Layer 8 of a small transformer language model trained on English Wikipedia (12 layers, counted from 0, width 64). Numbers have three digits each and are written without spaces.
Take only the direct path to the model's output, skipping the later layers: a vector added to the residual stream pushes a token's score in proportion to its dot product with that token's output vector.

Output vectors of the tokens that the questions are about. A number n stands for (n - 500) times 0.0034.
"ated": 508505372707864578385495604707792377590479413761612600584360460499460330635055594341386534387575389443597604416477578755647360339550363337683180356258749160420333444518517621595734616418600393
"A": 512399445512496438522558584482480611274525490409655590447604527676640523494421472526565327483559537463581431555447423502461620496371360393611417536558686582425610544528736236259656398439514379
"shire": 496798115312728525154593587534605282675807383505392538658599622509632608478370685382394392505569703531637586476843737434292401468682842391466485458770543079401352402624439224203318260500480539
"fa": 477571385395488373667393484711298535377389330784601677636501706258558483520517590280482666428468386587764643345602403234499759408593626527487370654721344390444480397681666563482284415503456260
"ative": 506735686475562513611409474786933258524333274697578483457437216501588271654193651236588419371605611219563424716431541845623619393623547330691235724431654166391484097528706238487516602376707458
"ig": 519458353456838387609596545364400460652676416761452470474217494367481529452544718446563534291360348667687474704528345459978634503354473773323523745328404324435548186553447543401421434434519622
"ible": 589324425280869356355486661596615321506417283780533294759407301531457548617220938404522337645637370240371619856597703460459264538540550420475587463423711543459478412578397576412459430438778383
"ub": 512575546291472417721674348666557455466485397655669377600683417845664280358469487577551662404392273579554392666359448515495326568485546392339408727266591108385550702695614515357422449594347667
"ved": 561608491509645482400447263361405252760391379855522549803245596619550552706291451351552269568825251529311625364602172675482568430530310499457550376736759312468238485765370700397706716500299559
"her": 570379493604634337218548278410483574743458237672420673618692850732435456559375421482535519540733561257435488782555249240543256472337412946745305435708478619468306281594426642312220465511540733
"ea": 542420658257558423428757665701500524664582593701430557640728613553477644476529594430477641395360398504108417366587580185633542600584543279689268370657405350339480356710346518567544257467496338
" re": 475483518586464456661350601559493621526439534530545443434559423494522355471607505505418514560463442447602579466475595393506327413468522286581513628411465566583538516445379587676518529431404596
"ance": 480735686306460446423642626680351459478272451735631489516789474279713375413267787177366256200685516483404151597707720468465322548512585558566523677319675464360360355484619370568635751912548131
"round": 552811676390445346340512842796520274608270622404261501654578650368707699461476421337467166536492390339895483605458549591525444534394577686254323508575721180272450618628253562358320658695658317
"day": 481418669532409341341308534627377442701232621462170656843689572555699451447574482307488059601381732487599281672794701763473393634350566578593483482767473408392306607648378407400390340897482052
"or": 444617448377657513546707356618402668585335478625687441237533322612742343749451577454694520393356596159234595624727417467258495535478333476807378591405603520457520232508342673580495443598463504
"ted": 542498503482766591120189419513429541538611148783360609795042153588555413729122603449347371651694487493626581609580697738581432468318531311680436452707697282424320623455457737591333612585426578
"hi": 543309489597497379439627266367337670283476272834465657361712668623539500396465548635566736390552448530496429523450451529575520689316411394645360695593307369499497610638553525405503448454486456
"act": 610656509417358549441635502548490477460338560804242216914371497435595238512182464460512496474542708447543383602374564428592500559341455596297639421389608443371684378656677709423559731483426509
"v": 715423644238800661407228597549594300725432132883409438770915669624841669614075740287395191799830141671673257757719372433632205018572738489394589551851503131235314446893757052282138044586495470
"za": 507622571547416533223290361521461471573369558658691619531742283573524454513468509588657358492607446566493428527471293420659476598443743509612653388653270291539339585677615469171160558640632386
"om": 534691560181766341286551325536611462524297423612561511606444511639739559362435614533671571318497433490538349794640287339460506496405431635364548551215424286637564606569432843431271365511810499
"amp": 548532436363690435542622686430400422473660528845419543509551530507544461321374702397545661407430409716457443824657627451411339619551406403479678512219583103309468593496737431509355325550429398
"ul": 512415566402571394437553319413790500458507460707485207370429672481514518563381454563675508470393233446557475592536558500521602584493680700715576492207584468453446647511346527445246646600230702
"ur": 511587480553500396545564483608435507507484301714567319261558358564607617487585417360449607666437595269295402704643555523622498637355493699832417419291416420458800621598453502394499474324208551
"int": 578491324695548519379638505512570616571541594639710643728215556541630429498373517566670292904307441453185278624428538410631309503432485468499441335522270357405665355668642391425512528402348751
"rate": 590689553508584455538402904391560538553514300877580387715397289514785533574333770230580068713541250299398473651395640456283489618593629561471231483628213197523616164604467606437486573492504607
"\"": 486349480473579440557319461665491658550666373392491569720772612218231584558341563449551071454358482500344413350508643437522572486779298739387673586353624634583378310540648631402607249638581622
"hy": 517400590492543400224387398493363556266515424789661550460790618609582484698337599610521372415440632275366314817401513339500486564500681580620351656606417184442463656599534454478184330617627713
"ron": 535429452454520521798680680399562625811249367868568653832572593484666548187479430314571512308721386530424511441520600378370399550659452520551429341337440169518421557607366266276228684776485422

Each question shows what one neuron of this layer's MLP adds at an activation of 1. A number n stands for (n - 500) times 0.0012.

n156: 613518382609443448603507524620380496640403350542535483424553464531501382568502517430624408482584524546617634575524376401522634560494563534517546497583625389445439570536493536444593445411567420
Which of these tokens does it push down most? "int"

n201: 438401315495308509555486444454482691515569491420588429516667485471554401523299497342424589518550584636517744437527628599508509597572487501477426433502521339583604400431491538384493485503572499
Which of these tokens does it push up most? "shire"

n58: 612516543514420526502421650580648336389569631526464484647341435381512722353509605574565405378360524429299722455329549518371521400607564292452553599598406497630704353389586637771488476533366474
Which of these tokens does it push down most? "her"

n46: 491415429546661369429520544294546514663178331612691335489417468452546597428616545411564446452518781532490476497418401486458367358568497611463418555411460464511410538595516600424605608495582566
Which of these tokens does it push down most? "ea"

n175: 500548490656578332574534516565483711746483498537553502229454602551397583437518539392466529297430509747340508603445517505523543626380426526536655691545547457399562474598659551590393505406578426
Which three tokens does it push up most, strongest first? "ig", "amp", "hi"

n180: 521450515572468396382667596428692442551477397446695432585368515409496517411360614525347452499320564661585568428519480466546553539513556413552479324454500584533679494484348589595353676375540506
Which of these tokens does it push up most? "ated"

n136: 550527527422531593395425533504497399424391502565527396573606587656434588506407632512525432487600349492601611491485464526495431528537548530502544522482554414528479477457456438580417514411460463
Which two tokens does it push up most, strongest first? "v", "ible"

n26: 467392350487474478461350333468476543522448474559486438476433515569509454548450484608402480371532527448440461655641481558351466593606469458360507317529596600460389486532511304493516479592450607
Which of these tokens does it push up most? "ved"

n238: 519454279500379566528392450634409523543550465668552475540289453556587539364456471376450446600360479601534547576520575457477388636383671505627485466588539402431605658691365625611547544431403372
Which of these tokens does it push down most? "\""

n189: 530421396552451545407482539469458524484534554523587603406450482607554525607386612444494370489548584435531373510670497515455560462332590570550420404471558520293388547432548566535539384514476639
Which of these tokens does it push down most? "ron"

n104: 487432536457407505490621436562464570559547553471424454535540481393398426559523463631534485499359504504588353563553420524476541470518529415473432454525543554505557417538449484413546607459465492
Which of these tokens does it push up most? "act"

n193: 467506621599413635604724451537464407485537422299613483622685604564267445410678544506467357558650538625659409504454588506456495633335471613547402429440576336422650435500541367609619556429512513
Which of these tokens does it push down most? "ted"

n94: 705495677375552481560645477326602417485587619478542498488588420373381401591473637638685520540407418513611495564495476458463354415424433508401537616420472575478634428546594537495221416552533414
Which of these tokens does it push down most? "ved"

n56: 603365526545420655504535513310559529276695514681429435570402529482492432321548346482577426382516299592587419488328558490534737599612628579500483599399543544348399569412466619483396356500623500
Which two tokens does it push up most, strongest first? "ul", "ig"

n174: 661553534193557496548341463724450128672493285381330638219535415581439498470414579400584531353450699502590380451576284673470541502523402506616215610298776626594666448383444549518634545756496644
Which of these tokens does it push up most? "ative"

n101: 510583553504496623524501449543625496441433488592487426524347498527537519633548460594590584556384483542522590580464510509635350593411521696359593440454325415413516464399452505629541400581539407
Which of these tokens does it push up most? "ig"

n131: 544432433632583574453433591371471492668527414400521391441399514552477412472606532327542563472519593436578558514251495520524476486670335428620412562329715599446449554577294547523517471348422589
Which two tokens does it push up most, strongest first? "ated", " re"

n224: 597577474500428334577467559477509537515512462463505489502506571456477496449447539539494354437592524536491602492497557487579474396501465439488489572430569431372509552371567580613479518656496428
Which two tokens does it push up most, strongest first? "ance", "round"

n130: 519520458543635587417526413599484522462526616548402466489434555508445573454441542525445494515373509525630411617524552603448476476526634568481502448380537558408500415397414475488422641502444631
Which of these tokens does it push up most? "ul"

n44: 593467412378534464477554638551479337381519451485419431414720376593365434528461515597365487512411521388658622596507559519474497440596394402372485529467518457594505443534599515507483605540499438
Which of these tokens does it push up most? "ible"

n225: 466507487456496569612494636531588322456538543514494611543475475459523430397471513494604564514421587463496710379522579465496405557430773581385657501628529531407531511388363455450495407552503533
Which of these tokens does it push up most? "shire"

n14: 630596464446512559518472449616484653558554524510504446474432452497529572468409546452407460487491383421554716643434469543274462572527476558510443435498423418379574571447496538427411675523427539
Which of these tokens does it push up most? "rate"

n155: 543477665524491463544487380578540390571593509475435471509514474469436495635445478539536463609439495430451537575549482507542540520506489495419522420552549612501372557432611528465484493444485538
Which of these tokens does it push down most? "ron"

n143: 411582646693582598639590456460431332467521396358508502511712392413403359589574352461673445448446624484734508552424513414574359641457491568322524639421476692550599563421493520459540241525470362
Which of these tokens does it push up most? "\""

n161: 540454514431461499457396570446530438485640382630347527593445515499319339490381308554482532500497320583432519606541476362533613595545553402635521447465695584543558610468375501407377578315536547
Which of these tokens does it push down most? "ance"

n235: 282468552588614369501520432599485351474562431544450554588666477563625494603477312552387556587619417457482661580386555463528491465449384498605513452536390494542467497614426459449606406320544503
Which of these tokens does it push up most? "her"

n76: 569476443411477474334578448593533495571511519496444521424441497636488658589550527487565490617295489540571591546411524532375432496572540452494468426418527453519409472436640455494546445576558562
Which of these tokens does it push down most? "ance"

n110: 494531472600498378469626458466554694515431542465534474462668441504588505488496517513493538532566479538454459505576436488660570552440501580612375514435389547529573584524511439339603484376519494
Which of these tokens does it push down most? "ted"

n220: 312569480417498605498693436518543595648554338345630395607565548638561321655556354571515507458528488426546464394370446383520478432485460513454479478497584576523368532590580426323536639439346452
Which of these tokens does it push up most? "ub"

n15: 426456439454298659559563536456483500678351602698303457323351550455579569458425485537600767595520177427603559880355438332454591316453342301524625411409633042486579381333944414470605613443495373
Which of these tokens does it push up most? "amp"

n221: 505521486648527524420587516569587504539278444597384345524306545641444366574503575488595680450454384575605518627663464559468329429563417328513497397592563396436530419452508614516465701635519403
Which of these tokens does it push down most? "\""

n17: 384596475391420512611420451427493556444462682505515542490453547378539576435380357483480385456743546507586474461524386632448625399352441531494492529542482549549429533447493468593466380597492414
Which of these tokens does it push down most? "ible"

n53: 551695531735382444489456405410583411566702358477560522368514557522501557555546538416671291712161355502417653520465682495512272585512632484535393313516498304744439470505402420624556528466661473
Which two tokens does it push up most, strongest first? "rate", "int"

n100: 388839571584572428356593498630493677446334605126493477697501581474596631538659559479493385458587279365449458511508586548331455487472477565504490603464533413515516447507354371386613505419650544
Which of these tokens does it push up most? "round"

n242: 474536512520487445359403481551473428509430806540521528622445379446495448521557657477515407467526579516527439513466497386527410429358599446491506516576478365652450456596455549496543591519510517
Which two tokens does it push up most, strongest first? "za", "day"

n212: 504652458319398521469406494372457357442512492551698646509542630346600508605555250445488626531509382546487604425586546507459527373457382552487562597361620671382438572640525633437557656565594609
Which of these tokens does it push up most? "ved"

n233: 473599306478606616513740543613365526597500557628448433425369415424656481550440399620344608396570514594464411430517361417600581458352363538503520529383430393500449465528583414282511475584438518
Which of these tokens does it push up most? "ig"

n119: 529530540532386535408567509515469631530462356435524562440619389498447472608572436589445524578528537489576535481526587420499431469495284399544570432523403422631567575516573477494625605539539519
Which of these tokens does it push down most? "ig"

n250: 590507485499406595520547351634599627503569609476501611443391498563542561613461507595432602454469619484657503586671629600427435450477477428469573490519404397538487474464519452438580572599557474
Which of these tokens does it push down most? "rate"

n125: 489598637509386470471420440536412460383443507534361418596554492545529460491615358543433548600318408592366594295549464517546436343249593520484538556315522502605473575493434612392484410454459618
Which of these tokens does it push down most? "ative"